Layer 10 of a small transformer language model trained on English Wikipedia (14 layers, counted from 0, width 96). Numbers have three digits each and are written without spaces.
In attention head 0, each number of a token's query is one row of weights dot the token's vector x plus its bias. The head spreads its attention over the tokens so far by the softmax of query dot key.

Query weights of the head. A number n stands for (n - 500) times 0.0012.
q0 (bias 0.004): 513506387530511537723462589500481458341447511397421566415425474616613568484433495531736599472402523730525439279322521677479420582465464441462592596597495511584513536371362574636524529673428615453424518434608428508430555394511458526471418549586492556345541445571523580511467520531384335449
q1 (bias 0.035): 497583700487573497528446405572535545398511588472474482456549434449337555637462495594603417689354561530485538497447413423390697610531485464642465524288654545271565383442491544321319523340446664511521453475538599580445506619466372539640424520545492545538403541553365530521541444694252606484
q2 (bias -0.005): 535708534534467396422476584508450282594664461270720526540508607406523537449452429540402600582459470466635561486484514473414488470588500618430586555349608539483434524461472392448516561623525497639436627577448341366338608632606608587622448486362644436415560469484505364543365495627588561545
q3 (bias -0.069): 581366605503513587526541546544413608349595596468495432500612600449525503495408356409510553538339406420554396421668450552464483624639369554513328670505429316432548610543357516449420524417535393539485552402460569474619748451403526490453545538542671486519561306492523565644423447397513569485
q4 (bias -0.023): 576542389374572574657508475547560516361423412418537472349409536678502646390536536558561483338439377458665528588447426602510580362479595422414358625330547382604541471565375492487601473440508469629661547651609681534446432536550429379487316484561458469380464415505487427475616414494492464490
q5 (bias 0.058): 529503389515484405393492693575462584351577521511495549497495425417350369445490518440623528464389636359579492626592521680420460492401517451697491487662462361606428359589392489519527548414479584489611346508707593407360715623603400476450410535476534542437483530579525497494518396517518569378
q6 (bias -0.012): 533215505453368515601480556576400577459515487626594521545417623574442567476555423541467519480482464368398460599370587670427456580630465457655647530500548674473562480437582284477593542485510495508596439487547443520442538452626434661518482445395480384564370511413408651351470569323465440532
q7 (bias 0.051): 539557565626373596531500416375607444398475449497492582522586539422526430480753468544492621585514475482436503529318427606453393570469530616662538348468310452340508547393335743303358472456432369522365489455594588459575380599615534674413644410489489473340518401612440489467631516524622492589
q8 (bias 0.078): 398485669535492614560529394486511436579450545369419520462549416489451298546581487544486485421380511515437315321428386746355593595500642533699772532366581542520311547617614500461424494631615641647497558492492573470483445463439500306539601454542625425448480514447540470427551409391530516441
q9 (bias -0.010): 660495524373497505374591587523600619503513505485452566543420590510312357685510490475368430488541351575604475587383388477482461357490524455451468498526434526561517525584395516415397518668353429442598482569529510480617510597299576546505562406355518735597543474408333527642512498511445424520
q10 (bias -0.037): 628508546620453497406691423391442526464513723631697457538531508396543553519462443518354573462613513476453468356574584480475628495419484497480440465479404672521430335592381401469588508427355582541433533510510438470458753473423370462439402447541492486585460583551507518514725564544495408433
q11 (bias -0.033): 640488543545464508497561503484548431608414578693655457435395438516500397360419365367478326524467484514461431554495522485538393403229456394550544630441551536460599451480350417500619531492609377687474658312326728543503478577508527618462525559500533524509575577464457724430591587357573505436
q12 (bias 0.007): 544349699398387467505664432643398514428572553357359517532424473526554517625583526495423523420423389529382330682473555361341539456444471624369485495478523539528582568416635526356619597489639576382515408393524494557508574554574664530396599466620456459302644523418677470532521424608508341518
q13 (bias 0.016): 535486525620403468643662288526522412484522443554505539500525395616568453547547405569516433367436386373405521397481431541589347594579500526513368585319378408472521436516456361560416627410395574601603635433395476581648564627447580529687333536457511491464593580658539424539490500577689378557
q14 (bias -0.058): 476410466525562508547454577371432638696639511503622542539586578712415392613386610529484397624420497447635587445415678479466488548411556437617514428391536346481515500519314547387513484500349540643547384319457414469538408525551579423484733492474564506396452470638528417452619594427443505433
q15 (bias 0.017): 632632447558497489618669525516552352508476628548408335526412650424438517365399444529637558485322534581551487533358489494575334590575421357525519294481618470497528592611560528479553462422540555476401490598467398399630408648444355521563508680537521418555411390357574456628441533669536541495
q16 (bias -0.024): 421506524533583360469555365475582659500423546500756470525463486484460541479572653643537602453563449449592495630531619214346411608569313503565536574445444442441594492427567524509431592590546418472505452503356400349465427382654347593633477424633645708459676361517431612575539462443419324508
q17 (bias 0.160): 603418516640456451380465489464436551617650490505425339475421492507348591369573570480533584545482428362447507449428482631482441554456377662441435493521361429641487354497426452416617547558636485575546602554522505490439426356443531649508560460641580672657432591531458538582430490771378448415
q18 (bias 0.089): 515503414622533370518421545427550464629577413526440598417524587510521577307450618558373829587296503420333498511449424416455624429516522543563555554417667428566517510571500460593446531513394601533605518477505592427531528405444439497414387408553518563355420508589448587452552505603485391687
q19 (bias -0.082): 302312570631570478476591519428588449573424505640452483474415576570515475494421541532583503448524708373578474450564404539626578366628509526410531495407450465608471487481525441391505617563462441516482317608605689534497489392594524439476381522452519514350771667355617518367477505588355526340
q20 (bias 0.142): 449582519436370614581624553393436343555573510389500543533402520639502468387578493576413370395562661435469380562574467395637467487539672530404558515395487422521552405682487618534523542513453444641464686417572536335582464492387413510521492556508536611481359404346448644522558633519378483609
q21 (bias 0.142): 454628457500497371532566463473650492575580578266459534619464468387408608551513532411467509602464524480574458503593415555441408387405625449510453402663685528486505554506517452450398467454639440659369435583390586645371538336719555443588351449645579647630537375568524352610553534369551335537
q22 (bias -0.068): 536590390628558481584439545462486516494445628478654514449553390516582420477345540495557402503467361376465285486396568646637652558628579635468426495323474405403646481382669571503489381514508546533438486544471594443390503341497544473555627373467399612497506429231460484561535547483654705373
q23 (bias 0.021): 545541518524677520514589350599376257556497407564411610429479590452461427526418624519520406511514434427494303546528547417407700651540562289492535624449364489474484578391431509446463542404435467645505367511786384670489553384408456525561483489656483440488612535444430489597489583545736549519
q24 (bias -0.034): 529558475520574584508566567448435523405516548513598516592488515452341619514579558456510552477610674547449472562307510676346622254399614395432437497500462415535447407342632497328450471582450456508525671474588429418604451541346523560526426390594477517492481673555503546561513232503554561538
q25 (bias 0.083): 560382469656418549406511663358469598489525679421390577465361479285574619551521531621652474418440559649518484551381451494570453552423581508401617673402350552469524527592466324572602492457544630459451446486440475479561430582653408354389418464378361670477523472535589318497439476500586497623
q26 (bias 0.046): 433528469564497414542435530429459468457406467395545366442567471438359386486497420527564503356535452652376451533610446565476709564584483479541433500462478470425542702960599427489581484524451529401505611524592522545420585481556500508570546583374591491500483661492321505438615459460447323596
q27 (bias -0.005): 497603619577598484433536625495364538484565525532288525489495608622523562391447357545336429729614497429299487452532425637487462616547577495435449453381609423453492417276425550669584549641563570363568369554404427481555457598470538476513416547505667439500574522527432421435718474425513380445
q28 (bias 0.042): 581440454539434525460448573511648505640601560573569717495482452490637475720572531398424620413416387628477529404527441485556421348566376209570364550311599533531474387528455585456582379564536540324378586505430415481436681379549460627522451358497541410447486573495466612417389490566551539450
q29 (bias -0.064): 348628596575455516308690368451505450452545527608448620472471369525461426432495437562521574523584318575452571530377560497485418495556511464427333548562663662571457393543532585625289466487585414529660381432545484410570557432639521456463458570346670624543472391419406585467492442528526591482
q30 (bias -0.100): 518553669382500457485500427381604420469465518490566372362479470459521374469625454390462447495503507511652398445477761636624402414492329500498602558616416299414542493611596539474477678550543642450566425543524442559536535422510598420573391539472420538617495388465529465354637493540567393505
q31 (bias -0.097): 373500669554536230515611413593518503422549477426586572500536525431433540449313603510429626515408586513503639532525459664570433397497364513451404436644317466307542429605492551513510497503585363446546515515520487490487495603497630306393500463536398456524532574469520736527470625554508552475

Each question shows a short text with each token's key, already scaled and adjusted for position as the last token sees it. A number n stands for (n - 500) times 0.002.

Then comes the last token's vector x. A number n stands for (n - 500) times 0.01.

0 "k ": 296494627614412576528470539487377502555571481516481545394455726787467455504472455610592362367503
1 "| ": 302489649621484470503388524425366539607562539561558322406464580703494448517388462641535577332562
2 "Au": 271384505658489550589353495580501553618565691538541386386388463588428405578353451561418463478585
3 "to ": 307350595756557516467362336561564654630528674406604436397570541480541391543552452450383465353553
4 "Un": 357357556732346268458586555439435532621557782463556367331527584447757434504343344559366475458573
5 "ion ": 396378643642407408529514501475580640716592653452649382437457640558668450574517344572316527403548
6 "| ": 226434629608432336461453570422370523647607575542562310455429544615553501547479431586421624254574
x: 556557415698408552379512375486548392590602377418482616707604624628500533601161467374622452348496444436355505581548358477434289565529708512584574552519492443608439507403691568567431566563562271551389566414432535566512437557519309565464572388485709509547398550571445502713377542226442511626
Which token does the last token look at most, and with what share of its attention? 6 "| ", with about 40%

0 "was ": 307457634614401558531499551503344490553590466511475502404450721757458449515485460601640379384481
1 "a ": 415438624654598578548523548515363407639562556455483301440443545598454446569493431499515440410579
2 "le": 470444496728671610505418569466483590504519581671394211302455394552571497603503502388562399591628
3 "t": 398500584549554487457343556334511625472496563530265266333482413447588483558502511372552417673574
4 "ter": 542446451723475472413588610357459407512444566404428201226428319595735584621440549511488478694557
5 "-": 509365486665610532466440521428406475545423610486363356345491411584734502580452339609525455578476
6 "w": 456351497750573670505432508522422536564537615559209324367407447478562425662363495652463567583552
x: 724525439601399613568258605741505541508589570313356613570472505590312498562498423259522403485472526512330541558746400739526334493517719334485626495392360402451471596449465519634572450485456502565352476483531533427487731355485419564252406427630664591498339607532551474582457490384483523553
Which two tokens does the last token look at most, in order? 0 "was ", 6 "w"

0 ".": 284497617599406568509466553492348510574570449479508525372420715750453452532442478618621373382462
1 "\n\n": 330544626579407572533473639493382452611542432494477553427418689730452453512475490605576422362454
2 "==": 376446712508402639598394687427377492678425444510471466434522594686441399601541485605408554394509
3 "C": 300360472485474564445392514444373582637364483494420271328577446716550345633531440368356484433636
4 "are": 419213565427548712434223715350346623575365537320384280444638375527550372686576520435316427568573
5 "er": 552300423435535511528400492375419603671381421356464324429524390519581411598500588573338603494521
6 "==": 445358521568487465471380568403268616763389356465496401353410482602642397587527477699367567434493
x: 561510424587638598411419572511499613541581543341335617638446452324463673542446512295589554588402575467332314628499355513268387622565638612532631637531390578647354430422653461562472541645645308413520620362523583521538491374405272667388481484523544440675578584540432519590398474202310547549
Which token does the last token look at most, and with what share of its attention? 2 "==", with about 30%

0 "W": 280483630583402562536473564479365496540568466510494539367455713755458442518454479617615374390480
1 "est": 325480600510397461488335487357609587591493662484583386445514413528598525483380561778430279548635
2 "min": 275359582627383354565318503475662661538624551488340357369447397626717466521374549667445465567540
3 "st": 206251480465430424478289354418578556419472538589471421320434329585610460424467555796421410656604
4 "er ": 372359550580464428509467446435505509642518656388398345361427400602568429437527383716363391514520
5 "Th": 258444510621385378599478562306439512746430540562465300293430436709582491464503364690227557490510
6 "e": 484339570685577486520134543244357629669415365611423303226383452634656589392439441598206445590539
x: 518545420558310698462472631736422501446476584473379507653453447456652535536548396459478210528584484384269329657661544433412319627641660586540477391443549445573369416479546440392511565529638420645333523704625515532518502480625256514505326385684543538662540415492624424502616564249449423498
To which token does the last token give the most attention? 5 "Th"

0 "on ": 303489607623404571537489545504364498555573474501498547390457719770471445505461473595606363378492
1 "l": 469443503631406479507471614413343534647587678556453276412545432644569323444375386696517551540787
2 "ater ": 468348681564448457515515512427358441552511665475445179405498540595446300420482376564459445493587
3 "re": 431392682511537354545354625364366480608578612549420154458446482630656551521538400521673471379601
4 "fl": 462569605531475358566432701354468711557622630641317096434521441526655444632344329642556426624577
5 "ec": 471331631467532314370515504443431451624501517458429235516540332513553488618386450640563507632525
6 "ted ": 355363694524506505468466461448374538640408563479393342454587476610463403515432387598469494405658
x: 575355488625355636422415446525588394592564399404499564525452475547457622520139469289616523424575636453432559456507408596537308405676878595581570463424503476323510498315655491407524683659577471500476530575610571388477580530538402593616422368494620427481436545384633483404367582436598423467
To which token does the last token give the most attention? 3 "re"

0 "of ": 303491608620410589541480561502370488549563485498488533381469718770475451503465491592593354388495
1 "25": 371535570689401468390483664449530625655544559529533166264352516793561298593372557519363451571676
2 ", ": 309532654608496483475385459437455525613554569521408280241359629679505417506505445543446365481530
3 "he ": 380423486581445496669586519424377485721441603531443226408470421624511358509556272534510382464482
4 "ex": 398405657554687282523539551447321567711632641533508229551474544561696412624426203365536497465532
5 "per": 482512632483551284500732436541284550629511700496462222431438399438674485751472293517447565560538
6 "i": 487525602532532495467607531521370516637477620384475238524392299321596413711443257555533535543544
x: 717536205643364642524335484461587386601584435431527672480467387594585480595681502378508447561428483446374535480396352589300306481495661530530787534137456423441397458414552542449442695432442471553545603431607580519581272571530358668456465330638478624614524506567561612516460463442586503543
To which token does the last token give the most attention? 4 "ex"

0 "e": 313462627610418569532467558465355508547565441506494544384438707749479435514464474600632382403478
1 "\" ": 364509727607423528542419556394379546628469420510438451376429605792471372501489430594507454329563
2 "on ": 356557595595394363524533573378372526758548505529502299351471503654564417571513376601431547386526
3 "t": 353432492588526663473535500326536488569645575522425186413460476651487397556545462490418563425721
4 "ap": 434475618533795491438440594283494434504474544304557203443686485570759604632298572448491599475629
5 "e": 481369694642816536397283443270530525542603421477444225489452389564750450601325625522505493546533
6 ", ": 381522710605459565493449461364411465589571518500434323404413595642530415529522428594556388410492
x: 491429501542332488387526552517616443374606523292522564569541447593539628603194539271627574256367519501326499537427414412385212544602775622685606568428556471383437456483625401514511602493536663373516626464535604585440584673491397537514444432563596590631538578554535522446432552316383458522
Which two tokens does the last token look at most, in order? 1 "\" ", 0 "e"

0 "si": 313464628612432583516484556488345489532568450499518530399431693748474429530468490580643391403481
1 "e ": 447482679655511597505345447431428530649484558459469340317476570774527386514511400516544473408630
2 "W": 281556608578438529599318437364432442578486674586487348186538431609637482511366492651344469524615
3 "illi": 271386641558504549619210464353462392557411594590321353361500352273427391450350549631414365502423
4 "am": 359647592527366267591317567334385520655470607525548277291476248411589447408375569619499458641653
5 "s": 399505564573520348545495498288345540677406525565598351387392301493723453388323488591499485638578
6 ". ": 297552654589430536488521598464389475611524445534476515385412629706473466524487403627572407352461
x: 493423543479422449357477478562652467450737640399591634447532438592487486754194535313685517269413460525261495546371511390383335604508741593498581521465621487572480423492755449569530654421573448443498506461574560558452539571475349467500467437528454533699560634565526447404414506334303568557
Which token does the last token look at most, and with what share of its attention? 1 "e ", with about 40%

0 ", ": 303496615609409569518484537499364487559575470503488534387439723768468450505481463600607362387479
1 "des": 377465633492584275526469550370326595591429495698446218414523583532667428467543416428507577387666
2 "cri": 513509544477554336543433473500221466479414397665583184469519370449505472693375329447491580412563
3 "b": 455392588519584429476446391512172509492432413517443304465595349292591399612534390587511659459582
4 "ing ": 490408635495557582589449517457344514489452522478481365475581459651497321500385412544522531424536
5 "it ": 468545668581422552652428607242519529582566544430400337571535521641519312459347353514557470371602
6 "as ": 424501702600477489640461608277420521675508659421489316420483518623426478499370412571526449356609
x: 380411403530348563372546546583574350426547394438588573733606447513524495478202463418605450453529670413251608451561401437420326505634813471583573631441645480503562430495481554432609753464570580372531611488477531456342556468680382530610480293525519513502402630581653526539474545414320413438
To which token does the last token give the most attention? 5 "it "

0 "h": 313478613608419572520500552478358486534555463509501541382442688770484434501456474612641393410484
1 "ical ": 403447642662553654536409453531423459527439602534428327464402518777609391494494465585530393469564
2 "and ": 378465600668534617611432590458442488529437671493433333406537500750645415531559452512515408452541
3 "rel": 587365617586521519464536709436412576469478773504460242462515557678625397505404420576492583485775
4 "ig": 528224555625581324447703596558506567548512653375448404600586634451586279638367421633460644662589
5 "i": 548233506554609453486550523448410494518447412418558256403530371554735367556447406522498683601580
6 "ous ": 463320584561557634549422433485396480504325588583413318430466543691511397567479431488460390383649
x: 598277416671260587435528739479512469576579487387513497556508391477502568606099482356551515469481733506478468502563413497373252349641905504519553577542487474501541493448637583514424658516522458440511571528558567432436576465466463552578493393574601588465480468443489486449546537383451467380
To which token does the last token give the most attention? 2 "and "

0 "af": 303443624602429563536481548465379508518564479508505521391460695760490435522473458599635365397471
1 "ter": 501461504635387378587470558329458552476526645477649233280450330666710492552445448558443453558544
2 ", ": 345518654624433553524434499449387497594525569511460421399442642722563447498533427599518369405525
3 "he ": 374419545597412484671595479410391473706461615538471242438465438623515366509559264533534393440519
4 "en": 491407559658532434521636571355363481691626537528483049477384509546675573482510189481590604355563
5 "r": 547517637668532426490573493349353539551460547546508136431481525380697321574426221491418548474659
6 "oll": 561521680577493353426650537352410457680465449651351225428609409439729438624351193641649537620616
x: 630457553381444575675307424590453219588641569320358799528483480603682601487629485338496472416393615509311630389388388500524290596708767520601473501395468633412439526418468674517572447448533521384419542469593622372368371447510398701522471405576455532593448433581593459575408348541524565496
To which token does the last token give the most attention? 4 "en"

0 "st": 307462618599416578510491555468366492527576438514486527380458707749481447514475474617635377408491
1 "er ": 432444630647481533464464435372419555669466592436393263304524534657530473509494292591429385486627
2 "Th": 273508522649383451650494517286483538726428496557505298245457492666578483463446354662279570529564
3 "e": 441373569716556502557133512274397663689418381577479347182418424585646607382372442591250443629602
4 "olog": 453577512637434407552376584345511587712244392551546252251470500513597452656463463619325414592566
5 "ical ": 281445592568497602459426477473414508627306526541504309380395469680686488579559406553377364496550
6 "S": 358497551555560600449417662380333443718337683524472391378569427676688439642366392479328538557611
x: 559514289563358486412316620458563442523658466249403591548452414473400582586424624351656430559543752160426481717625360522423450609397856556557612450460494337558453526581467626356455427485440421588367604563522423526448506419541453631448563307628444551619518606512611474612467508494457522493
To which token does the last token give the most attention? 0 "st"

0 "\"": 305489656610395574528469606468352496551560446505483542398447709766479444514475497601633401370473
1 "D": 278562598632451563553498472359497622614552558557623225226635469609653556491409478510502493455656
2 "ol": 425538574591548398487450591428537536680507514615447206322611426503692537382390387425514383645608
3 "em": 404424519622504260533441481447436503593459535646678430338557514523906480485526386511410592808624
4 "it": 388393502555525491478356382389541569500315592548737442542534411493735394503523445623519449453529
5 "e": 485253587613612442592212442380445558635396401511517289415442346585816394478393579575414473605509
6 "\" ": 405519727590423461590395502367375560697398474533480382330339482791473297520550411613418453345542
x: 557554480494303516382465567494653509545637604395538503557453548507438666593179436347711426483486618484299423609496413455468262597634720504549619632417663427489343588386734588535472614465725558457430538453530492424404503476501400641528536388545512541613497543555389381400502559205394366569
Which token does the last token look at most, and with what share of its attention? 6 "\" ", with about 60%

0 "ice ": 307473615605415575532498541496368495551564478509491531393446718779481448501492457586600368382496
1 "in ": 330466642679462504480530515515365472686500589463487432363515585740563428501485494588431406398609
2 "the ": 323490573652479501538521557525414436552611580581467355332456608668599455461488503517429302455583
3 "b": 395359482695527579460223481546304428448503657513294219309494477633466330461545590521392529531677
4 "ib": 465282437689734656339194480377422450316364581527443258434659561590461310434489561648248450543518
5 "l": 552387424614545423378228525376350508256480556674467308381636417472790373441403580681380537684530
6 "ical ": 467400551603521617488367410543385383416474620552420320533438495609631387522529590565439366449609
x: 653257385688281579490429705497460489567668454353395417532620446593584548612195406469700436486567676462435465452542394595537307411638748489587537494413453387540513601541663636571448609469395566384508587568559639492468511396418394484542453389478632707530516535603330442445381445354450409439
Which token does the last token look at most, and with what share of its attention? 4 "ib", with about 30%